Layer 6 of a small transformer language model trained on English Wikipedia (9 layers, counted from 0, width 128).
A neuron's activation on a vector x is SiLU(gate . x) times (in . x), where the dot is the dot product.

Input weights of the MLP neurons that the questions are about. A number n stands for (n - 128) times 0.0045.
n14 gate: 155, 137, 150, 115, 134, 153, 68, 156, 161, 161, 135, 139, 129, 130, 163, 93, 125, 124, 102, 154, 119, 141, 168, 164, 138, 143, 155, 152, 145, 202, 154, 105, 115, 86, 135, 126, 114, 128, 186, 129, 133, 138, 163, 157, 140, 128, 188, 115, 116, 139, 131, 195, 163, 117, 105, 134, 112, 99, 142, 153, 144, 83, 93, 99, 121, 91, 132, 63, 91, 160, 124, 106, 79, 150, 147, 138, 117, 118, 116, 146, 93, 96, 75, 158, 167, 116, 117, 158, 83, 85, 136, 156, 142, 93, 135, 117, 147, 127, 99, 96, 156, 97, 131, 99, 139, 153, 107, 146, 108, 98, 124, 89, 175, 164, 118, 119, 101, 107, 160, 111, 119, 126, 125, 146, 110, 155, 64, 111
n95 gate: 191, 70, 136, 159, 75, 138, 88, 41, 106, 173, 150, 131, 151, 113, 154, 64, 134, 153, 106, 153, 83, 141, 135, 69, 61, 95, 165, 132, 136, 152, 157, 119, 217, 131, 157, 132, 86, 62, 125, 121, 102, 142, 188, 151, 149, 118, 89, 118, 76, 130, 189, 116, 104, 64, 156, 66, 113, 124, 126, 152, 101, 60, 111, 109, 144, 182, 89, 141, 106, 106, 137, 121, 180, 96, 119, 171, 95, 103, 117, 149, 140, 67, 128, 124, 156, 106, 121, 149, 133, 137, 126, 143, 106, 173, 186, 98, 143, 137, 153, 130, 157, 147, 116, 136, 106, 88, 152, 125, 116, 102, 111, 171, 194, 120, 156, 72, 147, 97, 51, 99, 141, 80, 132, 157, 158, 133, 133, 111
n137 gate: 178, 157, 143, 127, 145, 133, 110, 166, 119, 156, 74, 127, 114, 121, 143, 87, 184, 75, 137, 198, 93, 193, 92, 132, 176, 130, 104, 71, 118, 138, 119, 118, 123, 141, 141, 145, 127, 65, 161, 161, 167, 144, 126, 153, 118, 150, 81, 122, 113, 149, 139, 119, 179, 101, 162, 181, 131, 161, 148, 146, 130, 104, 147, 128, 146, 103, 122, 73, 144, 111, 104, 83, 138, 159, 212, 113, 92, 146, 164, 128, 100, 105, 132, 143, 156, 119, 126, 112, 150, 112, 102, 145, 130, 52, 163, 71, 124, 175, 142, 149, 118, 127, 70, 161, 123, 109, 223, 153, 213, 162, 121, 120, 118, 187, 91, 104, 173, 61, 163, 121, 88, 180, 142, 155, 220, 100, 128, 126
n220 gate: 146, 108, 99, 83, 141, 72, 102, 101, 167, 109, 143, 62, 130, 87, 122, 119, 133, 114, 95, 127, 95, 172, 103, 175, 124, 152, 133, 79, 118, 152, 125, 208, 127, 141, 172, 90, 137, 111, 52, 102, 87, 152, 212, 106, 105, 146, 152, 161, 105, 84, 129, 73, 133, 127, 126, 129, 103, 129, 187, 164, 117, 112, 143, 200, 127, 148, 113, 119, 123, 187, 143, 179, 102, 118, 119, 124, 88, 59, 86, 127, 98, 98, 114, 92, 156, 145, 149, 112, 118, 144, 187, 89, 138, 155, 90, 140, 142, 82, 195, 153, 95, 124, 50, 125, 110, 91, 145, 114, 90, 148, 163, 156, 115, 151, 122, 162, 109, 132, 116, 126, 166, 143, 147, 75, 116, 145, 112, 249
n223 gate: 154, 169, 86, 56, 119, 122, 112, 104, 164, 162, 82, 139, 101, 117, 105, 161, 110, 131, 91, 123, 180, 145, 121, 126, 170, 76, 113, 116, 156, 163, 104, 121, 138, 96, 153, 108, 135, 67, 132, 76, 92, 120, 109, 142, 101, 118, 153, 157, 97, 158, 157, 91, 92, 127, 152, 107, 158, 129, 158, 130, 92, 151, 139, 78, 87, 143, 84, 109, 122, 113, 138, 171, 158, 88, 123, 92, 81, 162, 131, 112, 193, 131, 163, 121, 177, 125, 109, 182, 133, 123, 171, 152, 146, 94, 103, 136, 90, 117, 155, 199, 123, 133, 185, 114, 167, 108, 155, 104, 82, 152, 193, 134, 113, 124, 144, 117, 80, 121, 140, 152, 124, 109, 67, 154, 134, 137, 144, 86
n399 gate: 193, 150, 123, 118, 78, 132, 125, 187, 146, 120, 150, 152, 142, 96, 139, 127, 152, 132, 97, 122, 135, 126, 74, 64, 141, 117, 144, 128, 185, 143, 187, 173, 183, 104, 122, 119, 43, 110, 120, 173, 92, 143, 156, 119, 122, 114, 106, 88, 127, 104, 173, 82, 186, 71, 123, 126, 132, 120, 70, 131, 128, 113, 140, 131, 107, 123, 114, 100, 163, 176, 132, 128, 109, 87, 140, 121, 83, 103, 140, 105, 81, 164, 127, 158, 72, 106, 107, 123, 79, 73, 187, 109, 106, 138, 113, 109, 163, 161, 101, 126, 152, 92, 104, 170, 126, 130, 205, 59, 187, 132, 133, 125, 113, 193, 158, 91, 191, 89, 82, 100, 174, 112, 145, 112, 137, 147, 78, 127
n14 in: 125, 129, 145, 176, 101, 196, 129, 132, 80, 131, 157, 146, 117, 113, 109, 116, 135, 96, 141, 100, 109, 135, 172, 107, 156, 108, 78, 143, 162, 156, 59, 149, 104, 138, 67, 58, 136, 160, 132, 154, 133, 88, 146, 131, 127, 119, 152, 168, 141, 144, 105, 118, 85, 129, 125, 117, 157, 117, 133, 111, 113, 197, 156, 131, 100, 111, 110, 94, 142, 117, 102, 115, 115, 139, 152, 128, 140, 143, 132, 125, 166, 149, 183, 193, 162, 199, 132, 76, 139, 165, 130, 81, 56, 125, 149, 78, 81, 91, 125, 125, 117, 117, 109, 161, 115, 112, 100, 88, 152, 145, 140, 144, 107, 139, 96, 139, 121, 149, 135, 156, 143, 79, 100, 123, 67, 109, 113, 136
n95 in: 98, 85, 52, 161, 85, 105, 194, 175, 89, 114, 120, 214, 162, 128, 167, 126, 73, 126, 101, 132, 158, 92, 181, 209, 156, 155, 147, 93, 117, 169, 121, 185, 211, 149, 96, 145, 111, 119, 139, 165, 75, 85, 99, 64, 150, 84, 134, 127, 134, 123, 125, 118, 159, 146, 127, 130, 90, 180, 185, 87, 65, 110, 201, 98, 81, 142, 93, 67, 167, 77, 87, 120, 122, 199, 113, 167, 80, 76, 116, 142, 121, 159, 142, 132, 156, 119, 124, 148, 144, 167, 218, 153, 102, 123, 136, 126, 191, 143, 163, 156, 190, 133, 112, 93, 84, 173, 145, 141, 93, 97, 131, 61, 135, 128, 148, 173, 92, 139, 98, 115, 132, 163, 138, 184, 80, 116, 150, 161
n137 in: 163, 148, 135, 107, 150, 126, 93, 166, 75, 139, 160, 129, 112, 124, 140, 69, 88, 68, 105, 132, 137, 154, 131, 148, 113, 100, 52, 129, 93, 161, 85, 99, 107, 134, 147, 105, 140, 86, 151, 54, 150, 163, 92, 158, 59, 120, 131, 98, 92, 117, 168, 115, 193, 142, 160, 99, 96, 130, 196, 161, 104, 55, 101, 106, 169, 60, 150, 77, 94, 68, 126, 200, 93, 134, 69, 166, 126, 95, 118, 89, 162, 154, 158, 155, 153, 89, 189, 143, 174, 195, 133, 115, 160, 55, 202, 125, 97, 93, 94, 115, 166, 127, 110, 162, 150, 100, 153, 188, 202, 137, 111, 184, 142, 179, 71, 105, 204, 126, 110, 63, 164, 79, 58, 109, 106, 127, 167, 156
n220 in: 168, 148, 162, 205, 105, 144, 104, 172, 152, 72, 110, 96, 138, 135, 147, 191, 93, 141, 169, 167, 185, 146, 135, 99, 130, 159, 88, 173, 150, 142, 133, 172, 139, 119, 133, 113, 99, 67, 139, 189, 151, 115, 140, 169, 97, 151, 118, 88, 124, 164, 111, 69, 127, 166, 129, 137, 88, 145, 140, 155, 106, 134, 126, 189, 136, 194, 162, 92, 145, 71, 176, 118, 118, 63, 171, 116, 106, 92, 135, 67, 98, 115, 83, 127, 161, 119, 139, 165, 97, 121, 100, 147, 125, 27, 146, 133, 108, 77, 121, 95, 171, 140, 106, 111, 186, 150, 139, 196, 115, 88, 174, 188, 94, 144, 107, 129, 156, 81, 214, 153, 80, 142, 88, 148, 127, 156, 97, 144
n223 in: 144, 147, 120, 140, 109, 155, 105, 173, 72, 131, 110, 97, 116, 121, 143, 112, 126, 147, 109, 87, 80, 175, 116, 129, 97, 155, 143, 74, 170, 157, 164, 132, 113, 101, 165, 101, 135, 128, 208, 116, 124, 135, 147, 123, 150, 134, 161, 167, 82, 145, 151, 132, 130, 200, 108, 148, 86, 162, 110, 163, 93, 169, 72, 106, 125, 159, 137, 95, 145, 40, 127, 105, 134, 66, 204, 155, 112, 148, 119, 132, 136, 122, 163, 155, 83, 177, 100, 120, 115, 148, 123, 178, 144, 156, 63, 107, 122, 96, 84, 196, 95, 65, 168, 125, 93, 99, 139, 103, 135, 172, 143, 122, 138, 143, 77, 139, 108, 106, 124, 139, 175, 156, 94, 156, 146, 145, 143, 159
n399 in: 146, 175, 55, 168, 192, 79, 196, 149, 121, 132, 118, 13, 101, 199, 103, 103, 124, 51, 103, 114, 170, 99, 119, 139, 126, 52, 113, 95, 157, 113, 118, 105, 160, 123, 101, 86, 105, 161, 136, 155, 108, 84, 117, 136, 131, 136, 149, 108, 91, 127, 198, 106, 149, 127, 142, 109, 147, 127, 165, 188, 145, 116, 153, 179, 107, 119, 134, 220, 170, 165, 131, 138, 131, 95, 139, 101, 136, 88, 162, 137, 128, 163, 164, 188, 117, 111, 100, 107, 208, 120, 101, 127, 125, 140, 165, 116, 124, 200, 143, 113, 150, 129, 72, 31, 138, 132, 150, 103, 177, 135, 82, 145, 73, 121, 140, 114, 210, 154, 144, 104, 100, 172, 121, 69, 134, 136, 80, 105

Each question shows a token from some text and the vector x that enters the MLP there. A number n stands for (n - 128) times 0.03.

"er": 163, 54, 96, 73, 162, 119, 184, 103, 151, 108, 157, 138, 116, 78, 107, 130, 135, 109, 113, 205, 150, 103, 126, 120, 131, 111, 154, 152, 111, 106, 98, 125, 147, 130, 106, 141, 167, 118, 91, 135, 146, 99, 96, 150, 120, 145, 94, 131, 141, 143, 130, 86, 73, 76, 132, 65, 116, 109, 132, 134, 120, 75, 123, 152, 137, 145, 129, 99, 143, 126, 148, 175, 139, 165, 144, 96, 120, 134, 150, 170, 117, 128, 94, 117, 121, 103, 124, 197, 115, 86, 132, 145, 200, 108, 132, 161, 109, 117, 137, 185, 124, 126, 95, 144, 132, 128, 128, 115, 183, 121, 174, 123, 141, 154, 124, 119, 112, 90, 152, 134, 151, 134, 131, 87, 92, 131, 113, 125
Which of these neurons fires most? n220

"Administration": 123, 131, 139, 170, 131, 134, 171, 89, 150, 112, 121, 130, 128, 127, 87, 180, 124, 134, 95, 82, 159, 120, 126, 194, 133, 137, 154, 100, 136, 108, 155, 108, 131, 146, 131, 134, 104, 137, 109, 167, 156, 135, 151, 165, 126, 140, 145, 167, 133, 125, 50, 57, 152, 152, 170, 125, 100, 115, 92, 114, 108, 121, 164, 130, 170, 95, 158, 102, 151, 173, 120, 69, 141, 123, 119, 103, 163, 123, 113, 116, 123, 125, 98, 140, 95, 121, 142, 197, 109, 123, 112, 154, 83, 104, 139, 185, 107, 183, 168, 62, 129, 110, 126, 129, 115, 107, 111, 125, 144, 79, 114, 116, 163, 133, 121, 107, 118, 150, 131, 124, 133, 93, 155, 93, 108, 134, 118, 120
The two highest activations, in order: n137, n223

"2": 116, 132, 135, 182, 140, 111, 156, 143, 125, 101, 106, 165, 58, 171, 132, 146, 119, 85, 125, 70, 106, 139, 101, 123, 190, 117, 105, 132, 141, 157, 107, 171, 163, 168, 169, 116, 86, 171, 150, 151, 137, 177, 116, 152, 130, 140, 107, 77, 157, 95, 154, 148, 112, 179, 110, 137, 110, 111, 118, 130, 118, 89, 125, 178, 140, 145, 164, 160, 147, 163, 106, 138, 122, 145, 158, 110, 131, 125, 108, 60, 185, 73, 131, 114, 113, 109, 166, 141, 78, 145, 106, 98, 146, 132, 62, 123, 88, 121, 154, 159, 124, 82, 157, 106, 161, 124, 113, 162, 127, 78, 113, 131, 122, 155, 163, 140, 112, 169, 102, 148, 154, 127, 119, 75, 170, 141, 145, 112
Which three neurons fire most, strongest first? n220, n95, n14

" a": 143, 116, 122, 154, 142, 113, 140, 126, 89, 147, 122, 149, 105, 128, 136, 106, 106, 110, 113, 95, 121, 93, 132, 96, 161, 156, 117, 104, 133, 149, 99, 102, 107, 156, 105, 124, 113, 91, 124, 104, 153, 151, 144, 112, 93, 110, 150, 125, 130, 137, 137, 145, 125, 122, 73, 148, 137, 87, 144, 159, 122, 151, 152, 115, 128, 119, 148, 111, 149, 103, 137, 157, 140, 185, 127, 146, 114, 95, 121, 151, 133, 97, 133, 66, 140, 116, 125, 202, 187, 90, 151, 137, 105, 91, 155, 118, 124, 97, 157, 57, 131, 114, 140, 121, 132, 130, 128, 160, 94, 114, 97, 88, 141, 99, 120, 125, 117, 134, 123, 162, 105, 89, 137, 38, 134, 102, 114, 146
Which of these neurons fires most? n14

"vi": 110, 101, 93, 122, 93, 134, 162, 70, 117, 124, 165, 112, 122, 144, 147, 118, 135, 106, 115, 166, 107, 125, 128, 160, 163, 135, 161, 154, 113, 139, 125, 145, 148, 136, 134, 127, 132, 134, 72, 100, 173, 92, 146, 123, 132, 113, 86, 78, 175, 112, 75, 94, 136, 146, 147, 123, 116, 133, 93, 124, 116, 70, 119, 92, 130, 174, 195, 137, 126, 171, 123, 169, 106, 168, 106, 77, 155, 123, 152, 148, 170, 136, 125, 139, 128, 160, 125, 163, 160, 133, 116, 135, 187, 152, 149, 168, 87, 146, 111, 122, 108, 187, 155, 105, 126, 115, 110, 140, 200, 159, 155, 97, 162, 197, 140, 135, 171, 129, 169, 140, 112, 192, 169, 94, 102, 98, 153, 133
Which of these neurons fires most? n223

"0": 94, 131, 81, 164, 116, 86, 151, 129, 149, 128, 124, 170, 93, 97, 137, 134, 119, 105, 90, 82, 91, 77, 132, 149, 170, 136, 120, 115, 149, 131, 87, 131, 106, 148, 158, 132, 108, 180, 161, 197, 170, 159, 142, 159, 131, 86, 167, 103, 154, 153, 142, 119, 155, 187, 115, 143, 104, 107, 142, 102, 91, 151, 117, 129, 116, 143, 150, 118, 144, 152, 97, 118, 92, 161, 177, 139, 159, 138, 90, 121, 162, 44, 142, 127, 104, 123, 151, 168, 96, 153, 133, 82, 175, 117, 110, 139, 90, 125, 166, 141, 131, 133, 113, 112, 151, 123, 139, 142, 129, 103, 87, 156, 149, 142, 147, 117, 152, 174, 104, 140, 180, 122, 170, 72, 123, 151, 137, 124
Which of these neurons fires most? n14

".": 130, 120, 144, 142, 106, 96, 148, 118, 94, 141, 115, 114, 147, 134, 110, 101, 153, 141, 87, 115, 137, 141, 124, 129, 142, 131, 138, 134, 184, 159, 149, 132, 117, 155, 109, 99, 154, 126, 161, 117, 135, 141, 116, 163, 113, 99, 118, 154, 105, 128, 156, 124, 126, 115, 105, 160, 123, 97, 102, 123, 98, 162, 149, 77, 129, 141, 130, 77, 144, 137, 146, 104, 134, 137, 158, 133, 121, 137, 147, 123, 125, 138, 104, 84, 139, 117, 124, 240, 146, 115, 121, 113, 127, 161, 142, 125, 147, 136, 188, 86, 117, 116, 139, 116, 118, 112, 143, 134, 122, 162, 87, 138, 105, 115, 132, 103, 122, 154, 134, 134, 119, 132, 161, 83, 135, 105, 157, 119
Which three neurons fire most, strongest first? n223, n95, n220

"ph": 173, 87, 161, 171, 155, 128, 159, 148, 133, 106, 134, 145, 148, 130, 139, 110, 143, 129, 137, 159, 84, 84, 87, 195, 133, 127, 110, 136, 164, 160, 158, 120, 107, 154, 70, 103, 107, 151, 99, 121, 97, 169, 111, 113, 120, 101, 138, 129, 126, 129, 139, 152, 149, 104, 136, 89, 64, 114, 100, 140, 116, 165, 148, 155, 73, 92, 114, 122, 138, 178, 163, 108, 96, 63, 141, 102, 83, 115, 144, 117, 122, 148, 139, 103, 141, 121, 177, 185, 154, 107, 173, 132, 171, 177, 105, 94, 117, 163, 165, 83, 136, 112, 147, 139, 137, 120, 99, 137, 149, 144, 160, 114, 172, 158, 79, 90, 119, 152, 124, 174, 150, 142, 101, 115, 132, 118, 77, 154
Which of these neurons fires most? n399

"9": 103, 113, 86, 165, 100, 93, 129, 127, 132, 154, 95, 137, 86, 133, 118, 139, 158, 109, 119, 72, 120, 92, 129, 151, 181, 128, 120, 104, 141, 154, 69, 141, 125, 155, 167, 124, 103, 178, 143, 192, 174, 170, 130, 149, 132, 125, 154, 102, 155, 131, 160, 125, 155, 180, 97, 149, 114, 95, 123, 126, 92, 137, 121, 170, 120, 140, 147, 117, 143, 146, 67, 98, 112, 154, 162, 121, 163, 129, 108, 144, 144, 63, 138, 115, 104, 102, 166, 191, 99, 124, 101, 105, 159, 136, 131, 144, 101, 138, 157, 122, 129, 139, 151, 99, 144, 122, 137, 119, 136, 83, 84, 134, 143, 164, 124, 121, 153, 146, 103, 157, 188, 90, 174, 93, 158, 109, 151, 108
Which of these neurons fires most? n220

"s": 145, 107, 110, 148, 128, 108, 162, 124, 165, 145, 102, 149, 99, 102, 162, 129, 125, 111, 106, 98, 206, 162, 148, 147, 132, 180, 141, 82, 149, 93, 160, 138, 155, 166, 120, 103, 121, 127, 111, 82, 175, 143, 129, 134, 109, 145, 146, 135, 149, 118, 136, 173, 109, 80, 164, 98, 52, 117, 141, 131, 100, 85, 155, 115, 128, 125, 97, 71, 182, 88, 98, 132, 140, 144, 153, 197, 132, 141, 122, 100, 100, 122, 121, 109, 134, 106, 139, 181, 119, 120, 182, 127, 127, 138, 103, 146, 101, 162, 144, 140, 130, 112, 109, 160, 91, 124, 100, 99, 136, 63, 98, 170, 163, 147, 158, 140, 164, 115, 135, 65, 89, 128, 105, 102, 125, 111, 105, 91
Which of these neurons fires most? n95

" like": 109, 115, 89, 138, 97, 124, 159, 133, 131, 136, 122, 72, 118, 102, 144, 162, 151, 130, 110, 99, 132, 40, 100, 121, 139, 98, 106, 117, 146, 135, 133, 114, 140, 105, 114, 122, 119, 118, 133, 111, 147, 178, 126, 118, 99, 142, 99, 128, 114, 170, 119, 89, 93, 149, 143, 150, 127, 99, 107, 145, 134, 158, 107, 132, 130, 141, 107, 121, 127, 110, 121, 107, 127, 94, 112, 123, 104, 86, 111, 121, 128, 163, 111, 104, 136, 134, 79, 211, 168, 121, 97, 103, 129, 145, 155, 141, 139, 153, 159, 92, 135, 168, 154, 124, 140, 143, 122, 130, 127, 173, 127, 130, 172, 128, 183, 103, 170, 126, 111, 157, 111, 170, 110, 54, 139, 107, 161, 93
The most active neuron and its activation: n399, at about 1.1

" from": 135, 127, 130, 146, 103, 94, 157, 115, 117, 154, 105, 104, 126, 137, 115, 117, 157, 130, 115, 113, 143, 122, 138, 135, 147, 132, 120, 128, 174, 145, 131, 112, 130, 130, 110, 108, 139, 110, 149, 120, 123, 133, 135, 150, 120, 116, 125, 128, 113, 133, 162, 128, 127, 103, 110, 157, 115, 80, 108, 140, 104, 172, 136, 106, 134, 128, 114, 94, 136, 125, 152, 104, 130, 122, 159, 118, 129, 130, 146, 130, 120, 127, 115, 105, 131, 118, 99, 243, 142, 122, 121, 91, 118, 177, 148, 126, 148, 118, 156, 89, 112, 127, 149, 126, 146, 115, 138, 148, 111, 160, 98, 115, 119, 115, 147, 117, 138, 154, 126, 154, 126, 141, 152, 46, 148, 106, 153, 118
Which of these neurons fires most? n399

" opposed": 121, 69, 93, 167, 113, 142, 178, 123, 111, 145, 126, 138, 134, 157, 98, 139, 155, 110, 111, 109, 109, 49, 139, 150, 134, 66, 70, 128, 164, 136, 118, 144, 150, 64, 85, 105, 135, 116, 130, 120, 135, 170, 159, 110, 123, 133, 147, 121, 95, 120, 129, 109, 138, 121, 145, 139, 143, 115, 111, 114, 117, 173, 117, 121, 105, 122, 121, 124, 130, 114, 122, 129, 144, 121, 163, 115, 161, 108, 113, 137, 129, 131, 103, 87, 128, 153, 124, 201, 122, 102, 141, 137, 181, 162, 107, 123, 148, 172, 132, 63, 126, 117, 171, 126, 169, 132, 84, 156, 150, 106, 98, 140, 145, 98, 148, 85, 148, 100, 108, 143, 89, 99, 149, 71, 114, 113, 119, 146
Which of these neurons fires most? n399

" first": 104, 105, 135, 150, 87, 135, 157, 119, 117, 138, 112, 154, 109, 150, 162, 176, 100, 102, 135, 129, 116, 78, 139, 166, 137, 123, 133, 113, 154, 147, 132, 93, 93, 121, 133, 146, 112, 173, 116, 133, 129, 103, 144, 129, 117, 116, 133, 143, 146, 114, 130, 128, 138, 87, 116, 130, 76, 57, 120, 104, 85, 148, 128, 127, 108, 123, 128, 84, 149, 83, 114, 129, 96, 155, 111, 140, 121, 161, 97, 137, 102, 131, 80, 102, 106, 138, 119, 202, 170, 117, 123, 108, 129, 78, 110, 134, 120, 140, 154, 98, 119, 130, 86, 165, 159, 151, 98, 131, 109, 106, 87, 141, 154, 119, 142, 132, 116, 147, 130, 133, 95, 136, 114, 40, 109, 119, 126, 134
The two highest activations, in order: n223, n14

"8": 92, 128, 117, 156, 136, 125, 182, 111, 133, 143, 103, 155, 91, 117, 100, 150, 161, 144, 119, 106, 104, 111, 131, 123, 170, 120, 101, 147, 125, 149, 106, 183, 97, 157, 156, 131, 129, 155, 160, 125, 133, 93, 103, 107, 143, 77, 158, 145, 171, 117, 115, 166, 99, 137, 99, 144, 82, 50, 147, 89, 163, 163, 149, 170, 151, 138, 96, 135, 143, 137, 130, 136, 122, 120, 60, 159, 99, 113, 112, 128, 120, 64, 101, 101, 119, 99, 127, 156, 123, 138, 130, 105, 159, 125, 157, 160, 91, 76, 139, 138, 137, 168, 187, 94, 110, 121, 83, 157, 155, 136, 62, 109, 124, 175, 165, 88, 90, 201, 102, 123, 157, 80, 138, 101, 166, 107, 135, 122
Which of these neurons fires most? n223

"f": 110, 82, 139, 158, 103, 96, 119, 75, 111, 115, 121, 143, 93, 111, 153, 60, 139, 107, 99, 130, 115, 147, 85, 160, 107, 107, 142, 113, 119, 93, 134, 142, 115, 160, 102, 137, 185, 127, 103, 168, 101, 167, 130, 127, 152, 168, 109, 126, 125, 135, 79, 134, 89, 143, 112, 89, 121, 124, 109, 125, 78, 63, 103, 144, 111, 129, 125, 124, 170, 143, 159, 114, 135, 86, 110, 196, 89, 136, 121, 114, 166, 138, 146, 109, 154, 171, 95, 146, 70, 148, 130, 192, 207, 111, 142, 166, 115, 147, 133, 136, 80, 158, 135, 183, 135, 100, 156, 125, 111, 132, 94, 111, 210, 136, 156, 165, 103, 107, 157, 106, 109, 114, 78, 118, 117, 108, 107, 110
Which of these neurons fires most? n399

" the": 139, 109, 134, 139, 108, 95, 157, 138, 116, 153, 112, 119, 124, 135, 115, 116, 162, 127, 107, 120, 149, 120, 157, 138, 150, 152, 133, 132, 171, 166, 127, 93, 125, 146, 104, 116, 145, 114, 143, 125, 125, 138, 128, 157, 116, 109, 138, 155, 128, 137, 137, 124, 144, 115, 108, 156, 111, 85, 108, 142, 92, 173, 135, 106, 134, 128, 113, 60, 151, 127, 148, 96, 115, 152, 155, 149, 130, 134, 151, 131, 113, 113, 117, 105, 126, 121, 118, 239, 145, 119, 125, 114, 120, 158, 141, 125, 138, 110, 149, 85, 114, 120, 142, 131, 152, 116, 149, 145, 105, 148, 112, 105, 111, 114, 139, 107, 125, 169, 141, 137, 134, 146, 150, 54, 143, 113, 164, 110
The most active neuron and its activation: n223, at about 0.16

"ama": 136, 182, 89, 122, 146, 74, 151, 125, 111, 145, 107, 111, 115, 110, 144, 155, 109, 110, 119, 149, 181, 94, 113, 113, 169, 105, 133, 63, 196, 72, 122, 103, 164, 117, 159, 132, 123, 157, 163, 117, 168, 112, 170, 129, 101, 127, 145, 155, 158, 117, 82, 132, 124, 139, 163, 133, 107, 82, 137, 116, 102, 146, 130, 140, 123, 96, 178, 94, 105, 114, 171, 125, 109, 153, 113, 188, 90, 95, 117, 113, 114, 169, 168, 61, 115, 193, 67, 166, 114, 172, 125, 149, 118, 138, 96, 156, 70, 79, 114, 139, 144, 109, 130, 153, 161, 101, 72, 102, 147, 118, 99, 149, 134, 149, 141, 80, 145, 138, 140, 106, 136, 143, 114, 116, 134, 140, 130, 143
The most active neuron and its activation: n223, at about 2.2

" of": 107, 83, 112, 173, 139, 90, 124, 146, 108, 149, 73, 150, 117, 119, 140, 140, 144, 127, 123, 129, 124, 85, 157, 99, 152, 133, 121, 157, 145, 158, 132, 113, 128, 124, 148, 108, 113, 104, 164, 121, 136, 157, 144, 125, 124, 127, 156, 135, 128, 122, 129, 142, 94, 142, 110, 134, 120, 86, 131, 109, 109, 155, 165, 141, 135, 143, 104, 99, 141, 117, 140, 125, 108, 113, 128, 118, 116, 112, 118, 97, 115, 92, 94, 79, 142, 111, 129, 200, 124, 96, 90, 107, 89, 136, 160, 126, 156, 100, 162, 62, 130, 146, 134, 109, 164, 123, 144, 147, 151, 123, 96, 118, 142, 133, 136, 130, 109, 134, 109, 180, 111, 105, 143, 31, 167, 115, 64, 107
Which of these neurons fires most? n223

" doctor": 159, 84, 136, 120, 135, 115, 148, 88, 140, 117, 121, 181, 129, 126, 114, 115, 143, 155, 116, 142, 143, 93, 116, 192, 122, 82, 131, 131, 155, 123, 128, 115, 90, 122, 87, 129, 138, 112, 134, 143, 154, 136, 158, 125, 76, 157, 138, 159, 124, 133, 87, 83, 188, 149, 110, 153, 133, 112, 84, 91, 129, 121, 118, 112, 127, 137, 105, 156, 175, 110, 147, 144, 88, 162, 67, 91, 66, 141, 133, 109, 124, 118, 121, 130, 96, 138, 131, 192, 135, 81, 131, 169, 120, 157, 139, 109, 135, 142, 168, 63, 93, 97, 139, 116, 138, 108, 88, 101, 167, 112, 98, 129, 176, 168, 123, 83, 78, 100, 104, 171, 123, 118, 102, 98, 154, 118, 153, 90
Which of these neurons fires most? n220

"\n": 147, 88, 161, 162, 124, 88, 158, 131, 69, 160, 98, 121, 112, 153, 112, 108, 166, 147, 94, 108, 142, 113, 134, 111, 160, 125, 122, 115, 163, 128, 132, 142, 155, 173, 104, 113, 152, 137, 152, 114, 123, 135, 101, 154, 134, 66, 125, 153, 125, 117, 149, 129, 123, 104, 84, 165, 90, 56, 90, 137, 90, 169, 159, 118, 123, 133, 139, 97, 139, 118, 124, 126, 124, 150, 142, 160, 129, 135, 125, 135, 138, 142, 98, 59, 138, 110, 157, 205, 139, 115, 123, 121, 135, 157, 162, 141, 98, 139, 165, 84, 112, 109, 144, 111, 139, 78, 134, 126, 132, 160, 102, 107, 92, 99, 146, 122, 100, 136, 122, 146, 150, 161, 145, 84, 140, 105, 173, 104
Which of these neurons fires most? n220

" in": 134, 126, 128, 141, 138, 170, 160, 105, 142, 136, 125, 118, 126, 135, 118, 106, 129, 148, 102, 153, 125, 114, 137, 114, 113, 135, 111, 128, 182, 133, 96, 91, 142, 66, 136, 151, 114, 134, 103, 105, 138, 151, 163, 172, 100, 102, 139, 114, 106, 100, 114, 123, 111, 97, 107, 119, 131, 86, 117, 119, 121, 169, 127, 118, 132, 130, 123, 77, 139, 145, 122, 87, 140, 104, 139, 120, 154, 122, 134, 119, 126, 110, 115, 111, 156, 106, 126, 197, 149, 150, 140, 86, 107, 152, 142, 116, 128, 114, 129, 94, 159, 134, 78, 128, 124, 117, 87, 153, 103, 127, 90, 113, 121, 144, 146, 107, 113, 145, 113, 174, 109, 123, 99, 19, 138, 118, 124, 87
The most active neuron and its activation: n14, at about 1.2

" ": 115, 127, 141, 119, 108, 106, 123, 91, 131, 139, 133, 133, 131, 152, 114, 128, 169, 162, 88, 106, 148, 121, 137, 104, 144, 118, 122, 108, 159, 137, 120, 65, 123, 136, 112, 103, 132, 101, 164, 133, 113, 175, 118, 118, 94, 97, 151, 108, 137, 116, 159, 107, 98, 124, 101, 162, 113, 124, 115, 108, 89, 135, 94, 76, 152, 159, 149, 110, 159, 130, 117, 149, 106, 128, 140, 92, 86, 96, 120, 122, 167, 154, 198, 104, 136, 100, 104, 191, 145, 93, 158, 114, 161, 105, 145, 110, 103, 168, 162, 95, 121, 117, 151, 128, 121, 188, 61, 145, 113, 133, 160, 140, 121, 129, 115, 125, 156, 127, 173, 125, 93, 131, 88, 55, 145, 88, 117, 101
Which of these neurons fires most? n95

" Law": 145, 115, 114, 130, 125, 147, 151, 52, 140, 123, 111, 108, 145, 87, 105, 157, 154, 133, 89, 98, 142, 124, 146, 152, 154, 87, 143, 136, 134, 119, 128, 106, 109, 115, 74, 120, 134, 139, 119, 145, 139, 131, 117, 158, 102, 140, 163, 154, 136, 147, 79, 102, 171, 149, 120, 126, 85, 140, 111, 92, 121, 145, 129, 132, 154, 148, 157, 140, 177, 161, 135, 114, 96, 127, 122, 99, 148, 131, 140, 119, 144, 56, 158, 107, 141, 112, 130, 225, 137, 115, 148, 150, 122, 170, 149, 148, 105, 142, 163, 64, 124, 117, 143, 153, 107, 105, 107, 119, 133, 113, 152, 84, 141, 100, 134, 111, 69, 118, 147, 164, 124, 119, 108, 123, 161, 100, 158, 120
Which of these neurons fires most? n137

" (": 138, 94, 160, 143, 166, 98, 130, 111, 166, 128, 89, 129, 133, 133, 125, 124, 155, 182, 163, 89, 93, 152, 140, 141, 158, 132, 97, 120, 154, 151, 75, 120, 147, 192, 120, 123, 118, 148, 106, 90, 130, 111, 122, 125, 110, 61, 140, 135, 153, 90, 152, 134, 138, 101, 77, 148, 83, 75, 89, 99, 116, 138, 148, 133, 155, 167, 142, 88, 102, 101, 137, 216, 75, 108, 123, 122, 96, 121, 131, 130, 127, 99, 64, 52, 131, 108, 129, 160, 106, 116, 115, 135, 186, 164, 152, 138, 95, 90, 141, 145, 105, 125, 163, 109, 155, 105, 81, 181, 139, 122, 128, 106, 140, 125, 156, 163, 108, 108, 124, 143, 140, 125, 121, 84, 133, 78, 165, 123
Which three neurons fire most, strongest first? n399, n220, n95